Layer 3 of a small transformer language model trained on English Wikipedia (13 layers, counted from 0, width 64).
Take only the direct path to the model's output, skipping the later layers: a vector added to the residual stream pushes a token's score in proportion to its dot product with that token's output vector.

Output vectors of the tokens that the questions are about. A number n stands for n times 0.11.
"ities": -6 6 -5 0 18 8 -11 5 -20 9 18 -5 0 8 6 0 -4 6 13 -2 -4 7 8 -9 17 2 -5 1 10 9 -7 11 6 -1 5 -7 -7 11 -4 4 2 5 -1 1 -6 6 -4 12 5 -2 0 -2 3 -3 -2 2 -9 -4 -4 -10 -12 -8 1 -4
" Obama": 12 9 3 2 1 7 -8 9 -10 9 7 -5 1 8 -3 1 6 -5 2 4 -1 -5 4 0 4 9 7 10 -1 7 -14 3 -6 -6 5 0 -7 -4 -7 1 0 2 6 -10 3 5 17 0 -5 6 -8 -14 -13 -8 -8 2 -1 5 -4 -3 -13 1 10 5
"})": -11 10 -6 -4 -9 17 -5 7 -11 8 6 -10 0 0 3 -3 6 1 0 -3 -6 -10 10 -17 -3 2 -4 -7 -13 1 -12 3 -10 8 -13 -5 -8 -4 -9 -1 -4 1 -9 -6 -1 -5 -4 -8 3 -9 -12 -5 -6 -13 -3 6 3 5 -16 -4 -8 3 2 -1
"rthropoda": -14 19 -11 15 -1 25 -9 8 -2 9 13 -5 -15 -5 0 -12 -1 -6 27 8 5 -11 28 -6 -16 -12 -9 -18 -19 -1 -18 -10 0 -11 2 0 -5 3 -27 -3 13 18 4 -18 14 4 21 -6 -5 11 -13 -26 1 2 -12 -10 -1 -3 -10 -18 6 9 1 3
"sqmi": -8 20 -5 9 4 19 -4 -3 -6 6 23 -17 -11 -8 -10 -18 -1 7 -4 10 -12 3 -5 -8 -2 21 3 0 -10 6 -2 19 0 5 -3 -3 -5 16 -13 9 13 3 -10 -3 -7 -12 4 -2 2 3 -26 -6 -9 -8 -2 5 -12 13 -10 -3 -15 -2 -8 -10
"nfluence": -1 9 -1 7 -8 11 -2 -7 13 -3 9 -5 6 -6 -6 -6 0 -5 7 10 -2 -1 -9 -9 2 10 8 -17 2 -1 -6 2 -4 -9 -15 11 0 1 0 16 12 4 -6 1 20 8 2 6 -8 0 -12 -9 -11 -8 -13 4 5 5 -6 -9 -1 -5 1 -10
"titled": -8 11 -6 -5 8 14 6 6 -2 -3 1 -10 -4 7 -3 -8 9 -4 19 -2 1 1 2 -13 -9 -8 -12 -8 -9 9 -2 13 7 -6 -7 0 -8 -1 0 -1 -2 3 5 -12 -2 12 -6 0 -10 -3 -9 -2 -1 6 -1 3 -3 -5 -6 -5 -3 3 3 -7
"6": -10 91 -14 14 -4 91 -11 20 -11 58 29 -29 -17 15 -21 -5 17 -3 22 4 -46 -30 -3 -26 -11 28 -35 -28 8 27 -18 26 -20 -24 -1 8 -9 29 -3 37 2 26 -2 -18 19 26 -4 39 -23 -5 -83 -72 -39 -28 -11 -8 -8 24 -44 -75 -15 -3 11 -4
" Rank": -5 9 -2 3 4 6 0 -5 5 4 -1 0 1 5 -1 3 2 7 8 1 -3 2 -1 -1 6 2 -4 -2 1 0 1 7 -4 -2 -2 3 4 1 -3 5 -4 7 0 4 -1 7 10 4 -6 4 -3 -15 0 1 -3 -10 -5 -1 -7 -2 -7 -7 -2 1
"ː": -15 7 -3 -7 -2 13 -1 4 -6 6 2 1 2 -2 -3 -1 -1 -2 14 -3 -14 -6 7 -2 -8 3 -2 -12 -4 -3 1 2 -14 0 -7 6 -12 3 -6 -4 9 1 3 1 1 7 -1 0 -8 -3 -11 -9 4 -4 -9 -5 -2 -5 -7 -14 3 4 3 7
"mir": 3 2 -9 3 -1 14 1 8 4 0 5 -6 -5 -6 -2 -4 -8 -8 -1 -6 1 -8 -4 -9 -3 -1 -10 -14 9 5 1 2 -3 -9 -7 3 4 9 5 -2 -5 -4 2 -7 3 12 4 3 0 4 -8 -3 -2 2 -3 3 -3 10 0 -8 5 -3 3 5
"indicating": -1 17 -10 -8 8 12 -5 -2 2 -1 2 -12 0 12 9 -12 -3 1 6 4 -6 -2 -2 -4 -4 11 -6 -11 -8 1 -2 16 -7 -4 3 6 -7 -2 -3 -2 4 2 10 -9 -4 5 -6 6 -6 -12 -14 -1 -5 0 -10 -9 -7 7 -4 -9 -7 7 -7 1
" include": 8 6 5 9 -7 2 8 1 3 7 10 -8 1 3 -7 -10 -2 -1 -4 -3 -5 -2 -3 3 8 2 5 -13 -1 13 -15 5 0 -4 -5 -3 1 4 0 11 3 6 3 -13 -3 2 -2 4 -3 -1 -8 -7 4 -3 -1 4 -4 3 0 -6 -1 2 -5 -4
"←": -4 17 -4 6 -3 12 11 -2 -2 6 -3 5 -3 6 -3 -17 -6 0 -4 7 -9 2 4 -6 2 1 -14 -2 9 2 -11 6 3 -17 -7 -2 -4 7 -7 13 2 -2 -13 2 10 6 -16 13 -3 1 -8 -7 -7 -3 0 -3 15 -9 -6 -10 1 3 0 6
"mile": 1 6 3 5 -8 13 -3 -2 1 -1 8 -9 -5 -2 2 0 6 9 7 2 2 6 -4 -10 5 3 -12 -9 -10 -5 -3 10 -2 -9 -6 2 -5 3 -5 4 3 0 -2 -4 4 0 -3 6 -2 -6 -5 -1 -2 -1 -5 4 3 11 -4 -5 -3 -7 0 2
" spread": 2 7 -3 2 5 1 -2 -4 3 3 8 -7 2 1 -4 -6 2 -4 0 -6 -3 -2 1 0 5 2 -5 -1 -1 5 0 7 -8 -3 -2 2 6 3 -3 2 -3 1 -2 -4 5 0 3 3 1 -2 -9 -5 -3 -3 -2 8 -5 5 -2 -6 -6 2 1 -4

Output weights of attention head 1. The head adds the sum of these rows, row i times number i of z. A number n stands for n times 0.0056.
o0: -38 36 -38 -29 -17 5 14 -9 0 -31 -4 23 4 11 25 -28 -23 -8 -1 -18 19 -16 -3 -9 -19 24 -26 -39 -34 -23 -7 -37 0 -4 -23 2 -45 31 -6 -17 15 -46 6 25 -2 -17 -14 -21 -13 -14 18 31 24 12 14 -5 40 5 13 -29 -7 -6 -4 27
o1: -26 30 -46 -17 -3 -21 19 -27 3 -5 15 6 -13 -20 31 -2 8 16 5 3 24 36 -5 -15 -13 23 14 -19 39 20 2 8 -16 4 -4 -12 -11 -13 29 -22 8 -32 -25 41 34 4 -5 -38 -22 -30 10 39 9 -16 37 17 22 -5 -26 -35 -7 -9 19 -2
o2: -6 13 -21 16 -1 -7 34 -36 7 -18 -27 13 14 -32 -17 -55 -10 12 5 -12 15 46 -24 -18 -43 19 -17 -11 -15 -60 72 -38 -5 16 16 -11 2 12 12 -30 56 12 5 32 4 -23 -4 -28 21 -22 33 21 -10 16 11 12 33 -10 16 15 -9 -25 4 11
o3: 44 73 12 12 13 -24 38 -34 35 -15 1 13 27 -4 7 -55 11 7 -5 -53 53 57 -22 -27 -12 -1 -10 -10 -2 -45 38 -15 -18 -19 -5 -39 17 43 3 -16 9 58 -1 3 5 -6 -42 3 -8 -41 46 4 -2 12 -23 5 -12 35 -3 7 -26 -2 -23 -16
o4: -23 -15 18 -44 9 0 48 -6 11 6 7 0 -5 34 7 55 -15 -5 -9 -26 32 -33 10 -13 34 -21 -23 10 -3 25 -61 -31 46 -9 -21 -5 -46 3 -32 2 -18 4 -21 20 -5 -3 7 -23 -35 21 -5 -8 19 -12 40 -25 -6 -26 -15 -16 -29 11 -17 24
o5: 16 9 -13 -29 -56 -3 13 19 -21 21 -24 29 18 -24 32 52 -43 28 -21 28 -42 -20 40 -13 -17 42 51 1 -10 -29 -16 0 -39 42 3 -1 -7 -9 -11 12 11 -46 -50 13 -22 41 -28 12 3 15 -19 -35 -10 3 -23 -34 3 -31 -20 0 9 26 1 -17
o6: -49 57 -4 35 25 -56 -2 -22 34 -3 -24 41 -1 18 29 -17 7 -24 11 -25 3 25 -21 -40 10 35 -28 -31 36 -2 48 -30 -10 -17 -29 20 -19 26 1 15 -12 15 -3 36 11 8 -48 -12 4 11 7 20 8 6 -14 7 1 27 7 -53 -2 -17 -24 19
o7: 34 21 -11 -90 9 22 -37 -15 -22 64 33 -5 22 46 -27 -7 36 -1 9 -2 9 62 11 68 -28 -10 20 6 -38 24 2 -19 23 23 27 -52 -29 53 -25 -13 33 26 28 14 -55 -45 -5 1 -23 -48 -15 45 -25 -16 19 80 -17 -27 -13 -14 -19 14 0 26
o8: 45 27 3 -20 35 -8 55 1 2 11 5 31 10 -35 9 -24 16 19 -39 -42 4 29 -4 -12 0 9 31 -25 -15 -24 23 -5 -53 36 9 -40 17 33 2 -52 15 15 -36 2 34 20 -3 11 -12 -27 15 -31 17 -28 -28 -10 -5 30 8 14 -44 -16 -33 -15
o9: -45 1 -30 0 -2 -13 10 -24 -8 -25 34 30 -1 -17 23 -15 -14 4 16 37 9 5 -3 6 -6 37 10 6 1 7 14 -33 17 13 -34 19 -18 0 17 -3 28 -41 -14 36 28 0 1 -32 -14 -44 -9 33 13 4 24 27 31 -22 -4 -22 -34 -10 1 10
o10: 21 -28 22 22 9 -16 -6 -3 3 40 -9 13 -6 11 10 41 -3 -8 -9 -5 -34 9 -22 7 -17 32 19 18 5 -8 19 24 -35 25 23 24 43 -14 -6 3 -16 1 2 -14 -20 10 10 -14 34 6 -20 -23 0 -16 14 6 -28 41 -15 -4 -8 8 13 -13
o11: -14 -23 19 -9 -6 -49 5 44 13 28 -28 -4 11 11 9 59 -36 9 0 22 -38 -32 33 -18 46 -1 12 3 -18 2 -16 12 9 22 1 12 -29 40 -33 17 -31 12 3 -13 -48 45 0 4 -3 59 4 -62 -5 7 -31 -22 -53 -17 -2 34 28 -2 -20 10
o12: -31 17 -2 -33 -15 48 -30 -8 -49 -5 5 -11 -20 20 16 16 32 3 11 31 17 -22 33 -7 9 -18 -28 23 27 38 -23 -6 11 6 -1 -5 -72 0 8 -7 5 -49 5 -4 13 1 3 23 -24 -56 -20 51 -9 -23 9 24 29 -43 -31 3 14 2 23 2
o13: 59 17 29 38 -21 -2 -16 12 -34 2 -29 -20 26 16 -16 10 32 10 11 32 46 -5 37 -54 5 -11 40 40 8 24 -19 -4 43 -6 8 3 -32 -26 -35 23 26 17 -8 -26 -2 12 -22 -7 1 -31 -1 20 -20 27 -7 26 10 -20 -33 25 35 8 7 -30
o14: 0 65 -13 -17 -2 32 55 -2 7 -49 19 8 18 -10 24 -71 11 20 -7 -27 42 17 2 -21 -3 -10 -1 -2 -40 -22 25 -53 -6 -14 -32 -43 -12 39 20 -18 17 37 4 -1 17 -17 -9 -7 -27 -12 44 20 18 34 -5 0 24 9 14 14 -26 -2 -20 9
o15: -24 17 25 -5 0 -25 22 40 11 26 -20 -18 41 13 -11 30 -28 7 -3 38 -4 -25 25 -11 4 2 30 -9 -21 0 -15 -23 43 10 30 7 -10 12 -5 24 -7 26 8 21 -24 6 3 -36 -25 56 -19 -53 10 35 8 6 -28 -23 11 9 15 28 -30 26
o16: -18 -21 -14 63 -51 -47 2 -34 -32 25 -21 15 52 44 -17 10 -33 21 26 59 -17 19 26 28 -18 64 49 33 -25 -26 28 17 19 25 -5 35 -1 18 -1 14 35 20 -19 12 -28 -4 1 -13 4 -11 -29 -29 -10 43 9 25 15 8 0 37 31 15 5 -13
o17: -13 12 3 72 -16 39 -31 7 -13 -48 -13 -15 -31 33 -6 -49 33 -13 15 1 33 -46 -2 -52 8 -8 -12 -13 9 3 2 -23 43 -65 -38 42 -9 -37 0 28 -14 6 36 -24 21 -30 -9 5 22 11 -3 37 6 28 2 5 31 10 9 -29 27 -1 15 9
o18: 21 22 -6 5 25 -4 14 -20 26 -58 45 -1 5 -27 8 -39 -4 -13 -3 10 40 16 5 20 2 -12 -36 6 25 4 -10 -29 -25 3 -9 -5 -3 -12 30 -12 -9 -48 -4 20 47 0 -22 -31 -49 -50 27 51 20 -12 13 8 3 -35 15 -10 -13 0 5 3
o19: 13 -17 22 -21 17 11 25 1 9 -19 13 -15 -8 21 -9 -7 17 -3 -4 -18 61 -9 15 -36 31 -70 -31 18 -3 40 -59 -13 1 -17 -16 -4 -7 -12 5 -3 0 7 -15 -17 -6 9 25 -6 2 -5 35 42 16 10 17 -27 -15 16 -12 -1 -21 0 -2 20
o20: -1 8 0 10 -19 10 -10 9 14 -59 -11 -15 3 -18 -23 -43 1 -10 19 -9 11 -1 -1 -2 -38 14 -24 -17 4 -8 8 -48 10 -28 5 12 -6 -28 0 21 7 6 16 23 35 -21 -14 0 2 20 18 25 -3 25 -6 -4 18 -56 41 -26 24 12 -21 21
o21: -37 -79 -6 31 -35 27 -17 12 -26 3 -35 27 -56 -11 1 -1 -11 3 -13 8 -41 -16 -4 -26 9 -17 9 -10 3 19 -12 26 -12 -20 -32 30 49 -70 23 19 19 9 -28 -32 18 11 8 27 73 31 -2 -8 -8 5 0 -50 19 21 -13 -2 2 -19 31 -10
o22: -6 -6 -3 0 -3 49 -6 -28 -42 -2 16 16 -19 -30 -1 -9 28 23 -10 29 20 18 -2 -28 -21 -10 16 35 32 39 15 3 -18 6 -10 20 2 -20 13 -22 61 -24 -39 -11 15 24 4 32 6 -80 -34 56 -16 -7 10 22 32 15 -38 23 -30 -18 45 -23
o23: 23 47 7 -36 5 -29 13 3 60 34 26 25 10 -18 15 20 -12 1 5 -11 -34 19 4 11 28 -8 1 13 15 -6 -23 13 -20 27 2 -34 41 23 31 -11 -35 10 -10 21 17 2 -12 -12 -45 -18 22 -12 14 10 8 -6 -19 -25 9 -27 4 20 -14 -24
o24: -30 -2 -46 9 -13 14 -15 -22 -21 -37 -8 33 -13 -17 29 -23 -23 -12 -8 29 -18 -4 -2 41 -16 50 -1 8 7 -16 19 20 -95 34 -19 28 17 39 62 -33 9 -51 -20 5 4 6 0 1 14 -46 0 66 -9 -6 -2 17 15 52 21 -33 1 11 17 14
o25: -1 64 -11 -12 -7 -36 -46 -12 13 -45 13 -13 13 -57 42 2 -38 1 3 19 -8 -28 -15 23 -11 42 -2 -14 -11 -7 10 5 -37 18 -13 2 -19 20 -33 -31 -20 -79 -17 -6 13 17 -30 -17 7 -54 44 29 -8 1 -12 8 -53 0 10 38 3 -12 15 -29
o26: -11 -47 11 33 11 -18 -23 -2 0 3 -18 -25 -16 17 -37 3 19 -22 13 14 -6 -21 -35 14 -23 -6 -12 27 49 -1 20 16 -34 12 46 45 30 2 28 2 -17 13 61 -31 -26 -21 21 -4 27 21 -15 36 -18 12 -6 35 -15 21 10 -9 -9 28 8 38
o27: 4 2 12 1 -10 55 17 -18 -43 -46 -1 2 -5 8 28 -19 5 -3 -16 -28 20 -26 2 -24 -5 -1 16 10 -17 14 -20 -12 -48 -7 -23 18 15 -31 -11 -12 32 -39 -34 -15 3 29 42 46 44 -17 27 35 21 7 -4 -50 33 47 8 3 -29 -22 -10 -11
o28: -3 -47 -8 -23 -41 57 -3 -1 -39 -21 -21 31 -4 8 40 -13 -14 21 -23 -8 37 -53 20 -28 -17 24 45 15 -39 -51 -11 -23 -14 6 20 -17 8 -12 -21 -25 25 -12 -32 -29 -8 -31 3 -22 35 11 -1 94 7 15 32 2 14 43 4 -28 5 38 25 6
o29: -53 3 -47 -30 -18 -43 -3 14 22 -47 -6 17 3 -1 24 -33 -44 -2 -2 -25 -1 -9 -14 -34 4 18 25 -78 -37 -22 -8 -19 29 -21 -30 11 -19 -5 -32 17 12 18 -4 25 10 -3 -17 -28 4 37 35 0 25 41 -2 -19 5 14 15 -30 -5 -11 -16 22
o30: 2 -10 4 -33 24 -5 21 -7 -1 37 -5 2 13 -10 -19 -3 -29 11 -24 2 -10 29 7 7 0 -16 7 5 -3 25 -5 -5 -60 44 22 -7 24 -1 26 -26 9 4 -34 9 -6 26 41 9 3 18 32 11 15 -2 -10 -8 -42 20 9 1 1 7 -3 25
o31: -38 -11 -19 -43 -22 34 5 9 1 -32 -14 17 -16 8 16 -21 -15 -1 -8 1 29 -35 13 -37 -13 -10 -10 -13 -18 -14 -31 -52 38 -26 -11 -10 -19 -14 -8 -9 29 -29 -2 16 17 -21 -11 -12 0 20 28 42 12 29 23 -28 41 -33 20 -44 -2 0 6 18

Each question shows a token from some text and the vector z that the head gathered there. A number n stands for n times 0.019.

"us": -30 -24 -13 -32 -1 7 -47 -19 -36 -34 -2 33 5 84 -23 52 4 16 -6 37 -1 -9 -7 -17 -45 -6 21 -7 12 -33 -1 -1
Which three tokens does it push up most, strongest first? " Obama", "rthropoda", "6"

"ping": -10 -15 17 68 6 10 30 -56 45 8 15 18 -3 20 24 34 27 4 18 10 -26 -58 7 6 -34 28 -8 8 -41 -27 10 -35
Pushed up most: " Rank"

"n": -37 -4 3 -17 13 20 -52 21 -5 -11 31 -2 15 60 -41 -14 15 -18 9 13 -11 6 23 2 -19 20 6 -3 14 -77 -1 -14
Which two tokens does it push up most, strongest first? " Obama", "6"

",": 29 -17 2 16 6 2 -3 -7 2 -6 -12 16 -3 3 -15 -10 3 -9 9 21 -6 -34 -33 -25 -12 63 -8 27 6 41 3 -14
Pushed up most: "indicating"

" Can": 2 2 -18 -16 22 -7 -6 -27 -29 -3 -12 0 29 42 -4 8 16 29 23 27 -10 -5 0 -8 -23 21 -28 22 -13 -17 -17 0
Which of these tokens does it push down most? "sqmi"

" Mark": -1 -12 6 21 9 -12 -11 1 16 6 -2 -17 7 -5 12 -28 8 -14 17 21 -8 -8 22 -17 -11 17 -30 48 -19 -19 5 -14
Which two tokens does it push up most, strongest first? "mile", "sqmi"

"vis": -10 7 -9 55 13 -22 -13 3 45 4 -14 -38 21 41 45 -19 -4 3 56 26 -3 -51 29 11 -13 4 -47 10 -39 -40 -23 -27
Which two tokens does it push up most, strongest first? "titled", "mile"

"-": 27 3 6 15 6 14 12 -22 5 12 -4 -9 -4 4 3 2 39 -8 26 4 -5 -29 -4 7 5 8 -33 11 -41 5 -6 -21
Which three tokens does it push up most, strongest first? "nfluence", "←", " Rank"

" Per": -9 -12 11 21 -2 -21 -16 13 -12 7 -7 -22 25 27 10 -24 12 11 29 21 6 -22 26 -17 -18 25 1 16 -20 -25 -12 -17
Which two tokens does it push up most, strongest first? "titled", "mile"

"non": 2 3 -19 -9 19 -14 2 1 -27 4 2 -8 39 49 -7 -1 12 33 27 14 -14 -20 14 -17 -8 38 -1 21 -4 -27 -23 -1
Which of these tokens does it push down most? " Rank"

"ton": -31 -34 -14 5 15 10 -57 -41 -8 -54 7 14 1 70 -1 31 9 5 4 61 -6 -16 -21 8 -40 14 -1 54 -27 -68 13 -7
Pushed up most: " Obama"

"chen": 8 16 18 13 -29 23 20 -53 21 7 11 6 17 -8 -6 1 19 -18 22 -44 -16 -27 1 33 16 34 -9 -27 -51 -27 -20 -29
Pushed up most: "6"

"s": 3 16 7 38 -10 5 13 -13 -9 -5 5 -16 2 10 -18 -12 39 -6 18 -2 -5 -32 23 2 -10 41 -6 -7 -24 -6 -5 -23
Which of these tokens does it push down most? "rthropoda"

" been": -31 6 -45 8 -6 7 4 15 -1 -8 -17 27 -4 8 5 2 -27 -16 17 39 -12 2 6 -3 4 24 -18 -1 4 34 21 -29
Pushed up most: "ities"

" as": -12 -4 4 29 -5 -28 -2 -10 -7 0 1 -17 -4 6 19 -11 2 6 18 18 -11 -20 7 11 4 19 -9 -3 -18 -13 -7 -31
Pushed up most: " spread"

"le": -6 -11 0 34 28 -26 4 -7 9 -4 9 3 -20 26 38 40 28 14 2 39 -24 -21 -12 4 -21 -40 2 -1 9 -26 18 -14
Pushed up most: " include"

" and": -2 -1 6 24 -11 1 10 -14 5 3 -1 -16 -11 0 8 -9 26 2 5 -3 -10 -12 21 -2 1 12 -11 1 -19 -3 -6 -30
Which of these tokens does it push down most? "rthropoda"

" Bel": -4 -3 -1 6 -4 8 -11 -14 -5 -8 -3 -10 46 46 1 -17 4 23 10 16 6 3 32 -31 -11 15 1 36 6 -23 -10 1
Which of these tokens does it push down most? " Rank"

"8": 9 -6 -8 -25 32 -4 6 21 -5 1 11 2 33 -16 -8 -8 -11 -27 -8 6 -10 -2 14 -30 -13 14 -5 28 8 5 2 -3
Which of these tokens does it push down most? "nfluence"

"ren": 22 6 -1 -14 10 -1 -1 8 -3 1 10 -31 40 11 -10 -25 30 6 -1 12 -30 12 41 -39 20 -37 -10 35 26 -17 -3 -14
Which of these tokens does it push down most? " Rank"

"\"": -7 -17 6 21 1 -1 6 -46 11 -9 -3 11 -1 -11 13 17 15 -10 11 14 -14 -3 -8 -5 5 -9 3 11 -25 -14 19 -24
Pushed up most: " Rank"

"Single": 28 6 34 48 6 -16 24 -34 28 1 -11 -17 3 -2 28 -14 -18 5 23 23 6 -15 11 4 -9 17 -33 25 -33 17 3 3
Which of these tokens does it push down most? "6"

"ling": -32 2 27 6 -38 19 -25 -15 -3 -17 16 6 14 67 -8 -1 36 8 11 -8 21 0 25 -4 -15 8 28 -14 -5 -39 2 -29
Pushed up most: " Obama"

" to": 4 6 -11 19 10 -26 2 -2 2 2 -16 -20 13 1 -1 -30 8 -3 18 20 -7 -14 9 -1 9 12 -4 14 -4 11 -8 -26
Pushed up most: "mile"

".": 10 -8 -10 28 -2 3 10 6 8 -6 -1 -15 -5 -6 8 -25 1 0 7 4 0 -3 -6 2 5 3 -28 13 -1 23 -6 -19
Which of these tokens does it push down most? " Obama"

"1": 9 -9 6 -20 11 -33 20 23 -2 13 11 -21 -1 -45 -4 -7 -18 -18 7 3 4 2 -7 -32 -3 -2 21 15 3 17 20 -4
Pushed up most: "mir"

"res": -10 2 4 34 15 -4 27 26 16 0 3 0 14 27 14 22 29 -18 4 3 -27 -49 6 17 -16 -37 -32 -15 -11 -41 0 -28
Pushed up most: "6"

"tic": 9 -26 -41 -33 33 -12 -14 6 -52 -15 -8 36 22 22 -9 49 7 15 3 30 -39 -37 -26 13 -30 9 -12 -23 -21 -12 -9 -1
Pushed up most: "6"

" a": 11 14 -13 6 15 -26 0 -17 -12 12 -31 -14 19 2 0 -28 -17 18 23 36 -13 -19 5 -7 -5 27 -23 18 -18 14 -12 -18
Which two tokens does it push up most, strongest first? "titled", "mile"

")": -9 -32 4 14 0 -5 20 -23 16 2 11 11 -6 -5 -1 -6 11 -9 1 7 7 20 -4 -18 -17 2 -4 9 -25 18 1 -33
Which of these tokens does it push down most? "})"

"I": 17 -9 6 6 -8 -14 17 -18 -16 11 -16 -30 47 24 19 -25 -3 62 6 11 35 17 37 -49 -3 4 7 57 10 16 -13 9
Which of these tokens does it push down most? " Rank"

"7": 2 -10 -6 -24 39 -1 -1 22 6 -1 20 1 38 -11 -19 -8 -2 -41 -12 -1 -17 -10 18 -30 -31 9 -9 29 5 -7 -1 -17
Which of these tokens does it push down most? "nfluence"

" units": 12 -9 11 33 -8 -10 27 3 -4 5 10 -29 2 -1 4 -26 -4 14 3 17 -11 15 8 -27 -4 10 6 36 5 3 -5 -4
Pushed up most: "mile"

" ": -3 0 -6 51 -11 -7 12 2 23 -5 -4 -25 12 12 23 -22 -1 -8 27 17 -3 -18 15 9 3 15 -31 23 -10 -9 3 -25
Pushed up most: "mile"

"ful": 11 -7 -3 1 2 11 -10 2 -18 -5 0 -9 20 3 -2 16 33 -10 9 -8 -6 -40 0 14 -2 -8 3 -17 -9 -45 -10 -19
Which of these tokens does it push down most? "mir"

"semb": -1 12 -11 29 50 -39 -17 1 -6 3 -18 -25 15 59 45 9 -17 33 45 70 4 -39 14 -11 -44 -8 -21 18 26 -24 -18 14
Pushed up most: "titled"

"4": 14 -14 12 4 6 -24 17 33 -26 -7 -4 -18 19 5 -6 -18 -3 11 -19 21 -2 21 2 -41 -26 -20 15 25 -5 4 -7 13
Which two tokens does it push up most, strongest first? "rthropoda", "titled"

"st": 5 10 -4 33 21 20 10 -40 42 -13 -9 5 17 31 21 11 22 -14 0 29 -51 -22 28 -8 -13 -9 -45 27 4 -25 6 -24
Pushed up most: "})"

"u": -22 -12 -7 35 6 -28 -11 -18 2 -36 -9 -9 11 30 12 -9 -33 25 26 36 18 -18 -10 -4 -38 -11 -15 11 -17 -27 0 -12
Pushed up most: "titled"

"ci": 4 3 -2 26 15 -50 41 -17 -12 -4 3 -10 22 -12 12 -11 -17 26 28 10 -6 -23 -11 11 0 4 20 -21 -38 -15 -20 -22
Which of these tokens does it push down most? "})"